Layer 8 of a small transformer language model trained on English Wikipedia (16 layers, counted from 0, width 128). Numbers have three digits each and are written without spaces.
A neuron's activation on a vector x is SiLU(gate . x) times (in . x), where the dot is the dot product.

Input weights of the MLP neurons that the questions are about. A number n stands for (n - 500) times 0.00062.
n6 gate: 376744467471536239401500480532477585726724584587451359572582549500507336692187472399630373412221407641558390728532345666529650267479668533668442500564567528440800591561523522512635355630570353449589576615449455529459478656705527285563632625292500691492443348537219602648575472554756336608489379374664508364550376566667496492297622276391479357654462479697450338254256411462458492512236
n14 gate: 420205634519630199445421657132616468652276549574584627660508285397459423438437547492681365461338517463528500454390496365448500451773654414471520488504586599547422541478496500496520523523584564504396713507460085475385346245366539698427609437451187391504348343496625614301516159676528708727712379658551214658540522652631475651226543628673334672345514427438611504612616452465764320538589
n17 gate: 629624569457566640674594320442462500369604443267392533555719504399394539567432472439754391675351610543383569440527310338619806432369624571677622374566594662463713628408357507441296511325659672481668668574437638524423286331672373371316439480715662520396576412464603662478527327402461422613358678373436441563670429587628465429290412285549488294471652303398721520677238666386454422516392
n29 gate: 412620414410571748403508304662687523735541593746352551473701476254726644362243677742400477575225563413603469452761340418383412645488632628322638524500398433762457443734656246571443471449272489500479402415735435403630586573364455629782535492465611392332427456588373571275652353268399586443632479485496593429618689489464590545432565394355504422424473507611349436436618587533567594552601
n34 gate: 472599454263096777523524605546704341610615655458492301512220356383442688342320607512430556500491545468543623381384244608482570832788421657605543528341412301553408647624496459374453508523523407634518381416560621737529500454318508307615772243571692541373421575571366517577672659535345406429625845311508458618410582469599408609500542633614521628496535471480485348529347656513345300222357
n96 gate: 595539540531615560706491402636223578598524492403509310848500795573642374769236526392444483752309410286661329326412576462569755302799695577543599376464544451560652589243475484449414405718307586492264658515763593522487537452665537220358400319450603493553509631338438288538525569541538551504456440573478403581574445512829500606806574666583626386640879568603488323542343348473414542478571
n97 gate: 471548607476673132423573547368496591567646504216744400581657212400323646225514625492522489361519496767517424552733517580650631370635524488436567509476500516661538399384388745543413623432546429366531361739505522302624500544236308513387533448353807668337583421647596623529419159624521364709440727607439496216405573682535390533323359569458359534516770421647553730465587405263204704236399
n112 gate: 345356680512416659513580535445607623579546617207729389610176302448401401283654570728338511517370678584534171194841373561484603314412521700797732509422477571293552556524440496274679578360573131539654508448712148509818485532426550509374160362491549432542550409471522369530474278432313562491360653542400538473858604487456574458386446518513682522484672336460542572340680329708406439451326
n133 gate: 480479657396459227185679451394551527649608408385855658573467607453562491630500385425393424589566402386374500413260496484536657373487526434508445402409631428500412456416406590236473538557500333429348330547911483604654442396763469464508318615504345607685492321560698448741785639508484452269591277612741400638387348598448524426601475711559491355407644343512213385500689500741698199402568
n179 gate: 492500360433591544465419718468539461704427637362719481218388285528540531476482443615463417531540508541559290479624572388591632342763659518386535484723353516975532349580488369285324635519731656365460280522353433533429389554394465351548441635599496566546459384602726337541668724469380331748349193670488366459277539723474340551333409626524359303519510354459628574592437637360349677480353
n193 gate: 496357691430524264500372475296686529406706477456608619564357539716175411389393707716422281613347732333492379223433715424435349436834579508517607744424522340636601655523324751530385587769496551562310524466255584395618416474660528517642425470467255464694483290718583694471437539484638573571556509337330484257356755479577504619292578551219532441469614549295773362396550566447568606534529
n198 gate: 573403591629528410583462459689536205400378485531546523735314796234541316417310522334319354773523429387629435432623373615534534244292508590379464379201776433407611451504236397542512396342380523370426627444664577513697400406561370649569508567390563433504814598535557223584631442548381420504496635706334646575464567500451775580659795678460742438409593654721460437492315548565474265408582
n210 gate: 496344647511428535428536464367547376563435518492664448576389643440269397436277507343675451840303569710399823520433408464468451431496500453524426492218300454624782540572407555424275642586411379484493665507714404236583227686399592476555602735591553606428430636541363555379556488391449492579328582538586195593438500550737544492488483709555419631415614160448815565413734422622479532504251
n224 gate: 443440478680373814476479462366472798175492717567722636458419675503383468425427511353351428528468572693338443308488612351538572699522496500458589622351430400539554720515815542592617586212358469525485568801634695642793330577491241404430537606582348607385496466368316420242417525512549514678496455488470353534423348561527310452448500914447146400416428563593644394265606330644722351673549
n233 gate: 623629727475561579517555346179491618742621525346583580545186754645520465273564596389569163349332281673447442629733635835455671691509479430400399669441547507602504656361714600518588496698496350540601694390524345295337366565192720676327509509669363380388718235605380447348581304474362431862657510660110435627679568426479792622413433292562591392450555464532556500418500412732635374385206
n240 gate: 389384683359411405300509513580261660891558552683549467697482437428457486482438508474259285429304279601445466518530369405449634647546721659575436672397879601706170333551767391364225337582462331603520224674776754577509495450463366535168462469509602496446644153504444314820800504432638471532574424689648358460411542521500656483475466294517579557548546384500357594643232369550659583655552
n276 gate: 286481677521319370657629670390620465765583676457827445422491729292508778459585451554463267500570741399513356523813486206331430356755598359353634431453553355414450479310562644698562381696788458778352373483431619274651430292711430559243639319482569524417641439684531749243405287425717278638307579509538578689553220544613600381214564514496330318311579540625566696579313398644441587491536
n296 gate: 666421543414715442573340626495342547564647467373595496614483803370288544602425633325409324616531467271492432301568504331420471513398542423345476660458462434447548792537461534406339716572646268325602721386535470651735496596474469780420623570464180702550404517595476340363536344480512395703538363445400396047583200358496693386492680533488500565418746525627480517537622748594379569578508
n303 gate: 544454717373647553550578398356524630817384626604567496480408558369247500271411652811454280508447504254385472583363472415566463363581588448426254324435496478347762637430398609345366466496567788528493484661400568274386429408483655663652416372632162277469588399656400587669468615772428524606470500547592260778776535622467306531563394480421496476440338540521496604323389520739639350574592
n6 in: 567489318627488460517544565193351535584593649486400530467533671548618503631555374358533613493242471518310504515496421744543308709492575460537578372374686514408727477575360490500416507686669477578568597290484609395567289249462698460475457419457401444313802451246518531573446577669475495545524319580601593372630621451507619371476370380433145410300443500526521463612677447865566478518471
n14 in: 583386480606491458463352292451477470370522690324350446500598524476514488423689411530429367625770395415743568406576351546500579630274367552531376508478613503775553595483615760531239425363130514560586279524512428548512441639496356562314274699557531576650650659364462451587492484564439369280590487518449375574742281470437668741422289512496615642511577483613596751441530582633557343215637
n17 in: 557369565574504349552386442228660352308521707431474442766586552460586577379699552489593512608404400504387475369482250590947556540351322454482500434432553430459399600444669601445588486490362315686667650437281617413285288553534646478550464419392504503226418632439618516479366423461619519640459377500511559618705539666403558532444494441454597576725472410250732485470621557339484525478500
n29 in: 351366638389644407446625475545503397608361623446638450617355707586545447439310424653540544561298407468462500638521426430167435354522440362404714518510356607620599458426455487682593470480349715681446473538416574573621391364500622731437479486507407561480391657285587190484648403755665592625430427534566466514490633521574694544326386390386338436617460531711323439526386390519492281496609
n34 in: 296511426772466431365654493342453388445329654479405455556580340594470512474516351529481405357426288511562489546578437648520542326496528378432464451556434656676500745213507679530359483570533356628567646665492461646349553508567668593555569330500394641365619689493339301483374360261356483550322549586285745789551308562558582565550363582591579675572354421406389329463634417629369377265471
n96 in: 525426492477328861476434511525493342489542228572485436660403656528526285602417642496589491632460562365631175574457399601588544524691775493580465647463394497626785474247546584537574442497327533525321545543644628421481512530401590649429511485708511432562582504358276202455536592341565604387381449308549559529613395430500345588476513332220708410540588526405402474685521528412616554548547
n97 in: 354611288414323725514458316564398717437364586674833441556243247559520561504242556386710521618365473515660548557478466389456641301425647503470734458577480457394366490622475559338380734573380596518547575780580566419368685415469776530636500352522591455578400357538606699660541383438533438430760744417573571428355504529411426547583379395390381638679435391534540641429321584437520500363611
n112 in: 541460544513381381567482542560610497522095410483450543489388399307554355659738619404633716396358706564575434410563514483620593408507520510486723486418562684364409577541228393344473549424541448600424517421628453482522643518419386598403387457455546382537626612674703373480685429326382580507586603510637420518667575538410472646405525433682563455280655463447439482609404517835331486521469
n133 in: 585537550406529381427662628250710616404503393334560456576366448677385477529520406511567593538588603643511435396449533648421652615408367421449433493609523432493710556543313497533447432731355329428415535530469421455722600620634559598421471670698338525538762372531379484430713644511460401436292583598301753452585426560320457250398538398464798547550494577287419285401603528798535242448496
n179 in: 453530379462416281748774735568638683473557520511587184422542530585325529507439602427466534240186447444547606428559618526678530682437671432549558500580636669521589493755439431440356365764504497672537393460496523450369786654660500217416504621456372427620393592403431433588404233551526530361368552518561822549478544496466518536521377466554480341370484335504536303676496554551599552553423
n193 in: 504205550285623480365581401500749496535670357517608646453627496709431491445329684554582659559300578334784600254283587551503306559554449361478500614336713418534384613582271679463574531725394456600330601428324617346489448515339336555478397611378349431556489470623493473508377596578637580515685199447361497394571676461553475567486331438411450431473566600482668597517447542446551576444608
n198 in: 533596465414271488250629241771511457401611380546442420624227585471425582349619224522615629518553405258620422512634687630470469639504546800496577383525610526634601558486369278719609535472318396482500320385263531616597747609405475508437526428348705490418396368504493420517411530438804330617363655489554475557478508431538548272384605568485743351441578404500428420592635511575596668325496
n210 in: 322504419410714450617564528476630493485477410437514477549407619649643393521354519617414445507535425546531386690587629722513636473345523548366558589516559635460169513332697588380701254438592432421516614389586485652794666290725490405507359315296340404527388428359521597690486255340549481474319530530395553454544654476554657558419534493346422367526415665571470457557411408588324490308528
n224 in: 579519485483671411391485781297568525426412544367534486471576526514370583548399392323327573620585455623550623534511614518510380560364365557507806388493689543563613550430550623359382503662446330594560458633611688393489293595752556511369395264202511601651633694355395433380745507672544446696396740316504535389375377486450654258649500393453723166537558588582394553544389543481634438410609
n233 in: 469631589690464279544478568439566452418510604557533420525573402428535533546535522430696395486516676615300503373451380268468496620590410574607635489303619558594560419452569625568317467540552572319609391596253699548338578456328415393521632316398331381415303298560653428468528353486279614544480558582496561650476531376445489250408522350770409567546697553478562623658424652504883677431342
n240 in: 738472545504579711467504403593477392431404581434642399782259642582336560372644373405547532334614269539316508650496412458371595643642551710298402613326702449467565588524594586527459623522564319303556496500521632372172487620480393334595353484466645341386599380312364718474646551740416608600518173556631460488425765470567343362671551450523438558347212692512496429641658560581620358535485
n276 in: 521235643500500669473627615385440490576592539582640396443618452300506788446539548683687485517358416609661422665382529397445636496447483542442518315591335489344596231604618603507469456681479622638548418539646313396652567552523500493362648402702595525449677437557458688124514627434507423470517629762585387558490273674562325614476347615426420464444628535540483463386552531225466611482369
n296 in: 237418523668459313684430230483290598558465613500560724569575522594395667416408561689448563761448574386518600485529507651510429547668490530416351379524576576431377490342468211390606425408549621496552483474769405616636628365611375405486521592299603491566362402490611733393269478560550643239483555542418642405507262440390496331668490716468376761644456558478507533437578475733469573522500
n303 in: 451742327447261578350446536364496417526425510630518530471570405649510452356367497310643585287551558406646306621265532692549515422526614507652657504392463663541632310526646420504451544590535411732448493461561578622485666511421377489564419482627504565579541615513405722476550304368635481511510718307456698475337392629595365632510663619476527346493397817612576577239458514301389632682440

Each question shows a token from some text and the vector x that enters the MLP there. A number n stands for (n - 500) times 0.014.

"at": 534538547470547506551591400329518580513478457424539628403461528640485499405568452364489502495672527518485462475510526500531501472519472530534362517499525491568447411455550440500459455597492543465577454638499437486526368542661450454556483596648502400448433416485610465452477364477436529546451662574510538472421651499408406362478478410378497582510357656458542646556512579528473526524495
Which of these neurons fires most? n233

"ck": 427489485649520541521426532504444491413406414553484513403497647537580557404479329456399636439501454509468548533548361578445388469410325462414505644491584417473487483483550488560524411407442475530583589451524595492503393580506589506468574479552531570478345532554555374557501723523620569471533523408581591484462482559425587399500493505477562580511361529527426494401548594503570521499535
Which of these neurons fires most? n224

" ": 553505507634488500470547543516460439480474431490504627545483460583414381484508482504529583502465591557463491543459448530507495476389505530505463371613461593542365492730486524509493494482514511516468510334541420623529461519560522529445496479561546477535484495504518516460540481610438951532443457355502474478416407512576532547499507375537483546481529384504439488521486419426502414476465
The most active neuron and its activation: n112, at about 0.43

"s": 478529486384458554527494445541514476341489437602608597383510530437560495466461505534513737548394593550423466414478485465573522465394568413538578439413466551490502622439383519599602375458465500440494421416448447518548466599599607585599349442491539495536508518470470473541538576478424716541418509460529487558498487531536462495466460445648512381560276507533618475542471546478508606476445
Which three neurons fire most, strongest first? n112, n17, n14

"б": 524433398522507517513438617475539446404456509514515522481589408525563554540609557461447514512376458580538558504433444675492548492415460475523470382649358459569462486436542354526455435422524554463616499382444421491506514469317545413620425519575455649520486531337469383522608571542706531439510424574483483482481470535462503473447549576632502458562469619621431518644521485514537380468559
Which of these neurons fires most? n97

"u": 578492479545478537493588598553392328521524387539531433597354571616484442557603459396552463542635569480542526484570566602437443396549463505513553594442467428373524469480531473498516633546393623459481511527507485566483534474476517363495300475440513437562625672454551498471513491529470560470523533462503545386514405351402498441487557579556588536427287611523370490487484512499475461532609
Which of these neurons fires most? n198

" (": 504507474515445405521451453518468455283469354404449530488487493518505479488471563466566622452539399497406591478511473503415524519436575274509430602623575429661488520543445763474413512476550526528646460468557576491522536490425483508465530468582507445549500486416599509584506528546482440406469545414593566498520606417385476582488490367577617581547582545557594519480512321490489550428473
Which two neurons fire most, strongest first? n97, n276

"'": 487354601523605476525503490561407553518476451511485630425448453404530484443465433545532759398531419567483488457367496425582418422329482483564451475535508659551480612367500483471494550575523583560641577398454579568542535503645433508449378470507422404382543506466537593579480424556513544401464545388458458488583461539368547564531512495537574478540416510613481577436531414425560601478527
Which three neurons fire most, strongest first? n303, n17, n96

"he": 455367449546432606472558559424511455451447423453391486468522602446486539501531486543588474588389585533395616539469467558423480443580348580408611474562443492506329457497497489413449328704466467406489522469543609519557576569469553474538459575452488512465525468521562612586517603584363640493537452580455408467536484528454410445568469465456475534577355602555456501356598576452490587583621
The most active neuron and its activation: n198, at about 0.38

"н": 514475363499517600515406622515482430455522498622506537505421452576509532561552489413511556532440402580453531513457517641579473582451519375458493480607499417527502521352545467561441330515452612405654487372506524518506567500358535542482459440583485693549457532334532355501460409540466438336474444525482540599455353452474546453497599480570581566538575613530523547698503466500491453488487
Which of these neurons fires most? n96

"ber": 493449421508475627473396560461566334581415507395508586334529530525540414457517599451380611470492453520354547449472511580467496570473470669374389565463557460540441557574512486570508553604460486442494485491636550610493560494487482470475567409388430630467578464403481508446439517413518601514554565476476553588514395536525350524558423375614448530494488639363569502514655444488503600593473
Which of these neurons fires most? n34

" on": 564391535472546434352454461413525485439526382430472471455473530729560695429462388488485638554474599497434489620601457436494540430442517355478536556601505565530535521424624523588548525413582585581390496490475512585533469563516440535492459591385453484555482547533473411353412605497516490491560490453485678524479611406413397547561409457398547584452545484461524573541380444457444519590516
The most active neuron and its activation: n193, at about 0.73

"ã": 490398469414491351522504625523388398450577464455431538495418484484503385586632577467516430612519420592384541462558559474492552660335402415458506506459449506560401416500480574592563486567589568466490466448463465552491470366512456482513633596477568604443498661415496409488618442465490623550502513547456502553480613426434448620532525485362457476452365534520463629602598498512432532609581
Which of these neurons fires most? n303

"the": 403546536507498478424427657488498490564446361565358427379595393641661534441600398527448500474627538491448695598480528565571543627546508499545478579445513488436495511474480517391470452605474433488509544463562373579522469491521435438439605437541358497443499486557644539572507484503414653371525406552520426505543445416453474447516487448427534441550497504415510619402583495416553614601425
The most active neuron and its activation: n29, at about 0.56

" 100": 482511546584494621408419697437407458433429400547388563415512513492445625593452399461487670516532571589496468542549457585609491500564532463467358425535537580589500491508519466505439352545491406478484445567434456356578573504463493532501597558450449628554603468505520479541468585429521575522591447466488423337678517512425489623546477452518438598586379479565429554440395469480385517533388
Which of these neurons fires most? n6

" Lo": 465421473539578568479459596612599444401465464469524430526497512655540212491584502619500579560542410377485596495453485630511504542361357429615414473564503459466482508549567524549464526591452515564498413486533377499463570550538518464565515497495411584497386574566479528475355447393491620506586425460513591444627501502336392630501460512514462424567465439571476492539589531521509389456560
Which of these neurons fires most? n233

"ic": 538484497591517417399616452534398461585480387478551473442460409514521655342528546458568613529515512507516467527415635370556561599481470549416452518454576495511428616446537393542642478570621432550625475450442491471476626501593471529518569453386457414420415495452510538441545584576459557498492592604377562525500396431432351559365511472457482455499378644605469653556480487490397578487476
The most active neuron and its activation: n276, at about 1.3

"i": 462472605567513440532395557538459418468415440550511534558466507496546549537514556453538441487531525507543526453524625579409446445409425428454435462312520476332538501531520421440681502375530404516584504491532587624568484592452518472523415571408426565494535557542556446589546465517364654430465485556520552479435465454374416529500619541606434492382461568730369620492526463486453439660570
The most active neuron and its activation: n296, at about 1.4

"la": 457576472497493579380459523482487412527391389565457359509533454618640527562613595570576503355593385616548488607498511535492610592496562472439469355456437573486463593446554428554439574544373493468475472467449430404473556540578489639500537488420513592536474405610540511426325521413388634523442603593477471465583569450560509479442470325523411521454440450503582532455435519474653547520501
Which of these neurons fires most? n233

"H": 525546330507480535416478660554481483513524363416477507506468649697529352547572438503463549577514558561431549451519562518549375447531397464442559349605463289545441633410478502549478602547550485538577552460458414569563559449501432416570487606611576360447477559500462514564575505529514492466492421523520552533524616448390383497581398551393518604634416497451465440432499495459506479466520
Which two neurons fire most, strongest first? n233, n276

"3": 467613478501461491582552494520539485367463550544504611498529519478458673534387427476582636493442445656523449444345446461549506536497673501495375316496474598438460458486454390428543533550526483438580399572545532450587430625518509621494420556424534545332453357521450546416590501474525482453547486449567423389590480444535552450556349464502563552567422581614406584455540432581488524567579
The most active neuron and its activation: n6, at about 0.74

",": 584527382631521465501450569480539522560450444526441572483479540533672415476482537473552685509547514497521540474504493565525505528484380536533516400521505779447536538468493566419541545495394516448469542593516521440454514551461624506500472499533512289553510533465441429427533517280416174459521505528513604482384483405512446553494454520492518476545552443565472546527505395450557552450542
Which two neurons fire most, strongest first? n96, n240

"ee": 365556508498543541597370553611615482406413499493432501475524533517500588543468401512499724492498371483541618591463608633410548444521366550396326446490410588439503398410377618556428516499483542471590458470432437539420588580499430467520520558443462447490539626532539432586458534430550523525381447547555492526431449525463504516574398499399504565516427474511580494537417728544461492543577
Which of these neurons fires most? n6

"ly": 513478607476489500628467500476511521415438453537518404427412644532565509432560478534466818539396590517542438504519571474508532514450452536561531425558370600444627650489420440586467436464503451514583504501545380555505553520326453605458459394410469519445477462483570460555540551508458387488447515535476355368470423341521607560633458417571484525540560544407573585444470447527507567537539
Which of these neurons fires most? n112

"ance": 539494544476520424479472428649458453575499520483360558517479460356560467580570473586391680606614473436459510404501436394537534482533494545364411431427550448438533579425297462594546454526544553463596465488498635568461487454415386545562589579462614590455405550461616490517452497460479515563565406446483591516570381376438476574510563455530444464514480621520515606593544594580400462346529
The most active neuron and its activation: n198, at about 2.4

"),": 633451565530506566485434538509519514583438395442401570500459461416693599423536524450546694448582516510499527544517462543542423506527361543525488485551415626494525534504464565525531549513457531438514472601451507499511497529437636435531423439435454199585563425416499437526503540341457248514424457606427623562407469486434561634518462535477505505479594470522550569511446501444498518492544
Which of these neurons fires most? n296

"se": 482451516511520577521509370505529509436549344436411563600459542402530531636601480510564635627487509338533527512498604499517387451601426582493446513478376367411445570389457465523499545491512469400482486473450487671434482514535539572700554502553618561532551575469617495483496509458303667454477499530380486385344427429489498538568511589461412559567429482467431463530492532482494600549498
Which of these neurons fires most? n296

"re": 508465555367462483521389589527465313579534393469374461460486532462444497516614623526436599549562509539474379551477621489489440521531495433466396564531580519489391583643489578448559400612485433475491545416419519584392537467541494566564517437393628617524468521387446490504495562451327590443500665549432503500571404583512415523498345444473518444598490580490423643515650543561495432486528
The most active neuron and its activation: n34, at about 0.33

"d": 518532337487519663501401370606527567477508344630550571534445478473463527363441543461412542456432337543489580585463420421535375426519562558572451472407553512439602618552510362471534506605506561507536435502365489467505538546516582635525424403686531597429518558612517494458418590551470418471496459507522422546457469438537493451473488480583477447403396598475484579517680459590452524568514
Which of these neurons fires most? n303

"k": 622486378548499502463289588691424590431514407513527555490532554613467428430527444454509516459457488520461409520533343434480478412501303538435364482473470510501501639439583383543541579487445430496429543440547574516605574545569547584623632479507533527543519558527488480474559479622492430485498508574514369490654536607346540496573414414537527471515365585502499415484522598449498503390551
The most active neuron and its activation: n179, at about 0.38

"it": 524599515527431544484623532360532621533529464553377564532455513693550489318558580309507618514628480437585550506587526649498367514469635424504411492518485416548488402552538471494449445535523563555597514518540470582490510460482487543433530513442423444501431532393543444518397417614553433508445491538568681449389500499521509289418581540515488402528429517381490475538564532447494413441473
Which of these neurons fires most? n112

"e": 533479503518471555562466509431541342410468498536443473503451584482447561473520519491523619605558545542589573550462640579375453477534402557409489518342515518575483602461434641517608326549529425402515555492539481549401577515495430485619528576467587555510484499526597490578434538429447559467291429500414564566492506474433433598582424498548440433475316392566454556419375528533360642570575
Which of these neurons fires most? n210

"ense": 497503404522395429543510448599433488474546332488463600479472563369580597559544493504437772576421486502486559333514468407520474515501399552471470524445468481544441553518368470564440575646437606512503463563493446587628608516502436546622492553430450630379553536493539566494518467441520576344602433451474441421376446449434358603533424440444517512570565532541544481556512645524479507462540
Which of these neurons fires most? n296

"be": 436304577577552466495459593487526453519499361378404410554450521464602339466500479589526608613615573521557527456580473574395341483587392482444376552458532451538435450492448607500550538596420569466461454509568443561390514564467536463501460480462537620414423518416711500563470518594495557446542545504508476543463469479468495541509475394474453448555511605496338619501552534484381633577632
Which of these neurons fires most? n303

" of": 537448510529496525582442491412449415517505468502463444472584489797488791418434530439422713519468496563546444518595514431569607488455427381450467477464420499507565549492510465570517560493584473465427532576537419469476454486479441560468458509447465276672534536390411565514521510397407463539594525553517551545448457435489474577556425448585434531529522494375563494519473485489480566607457
Which of these neurons fires most? n198

"ho": 579352436431451492529543664568516495481365438471507468477560585441395374524449449479420641562622503546482446388370601348517536493486448470458473434504529417426401489488574452435486519456360607600482369561451524599454611538433475571469389624531396665547487544557449527542478457496363633479527409506522500508426539470588445450592514555560480459488482511589542585467638604589593558522577
Which three neurons fire most, strongest first? n224, n34, n17

" Ben": 491320470416503494408459478396452479545392444580518531404506484655449329477518415509574589412385547611570652459570410552491385608515435589713441635540438402518415536545456589468406498508611557474519456492394463496462465547410450455418561579451460627533570517427543557452499515488543665562569510548518539465512531620466466524473498429578582567437413522385380506543572516522547492538426
Which of these neurons fires most? n193

"\n": 479380515593535611529542656587477470580474451570562401404540489416510507526539530442530499550474513492549457434441499467404469519400650446472573410518500310365478475516446536432519452515484443580497507549482539487504539456471468592474496483584585324498585561635672531464513461535508269550428466593484679573527459461350472516455291520531504542530673428605471496483460512455488569492536
Which of these neurons fires most? n276

"l": 534636490496502435571428548539623515461454314651638627465380424558368610391562429449527526538498402461509510466642380497561466537460512506582612457324436526435584459456508536474387546515421484450488459512489463474561473407533520514541512568482557449559406558421543404529444428569402560564581661578436541436602519414373474515567550507411503436502571715569459480514510494406454538521485
Which three neurons fire most, strongest first? n97, n198, n112

"ak": 581460485560380440449448439546437587441339470476546484472435501579511516472494423391589598488568472448374564407643407441531339506485416578454373460463342519469555523483614578616427403418499652509638546580542520525628507536534594481455490525525507565472512520592487617600462521510456454502430635635625418374433594475456486420501420485477558490553395540459524438577455627446471609486530
The most active neuron and its activation: n193, at about 0.48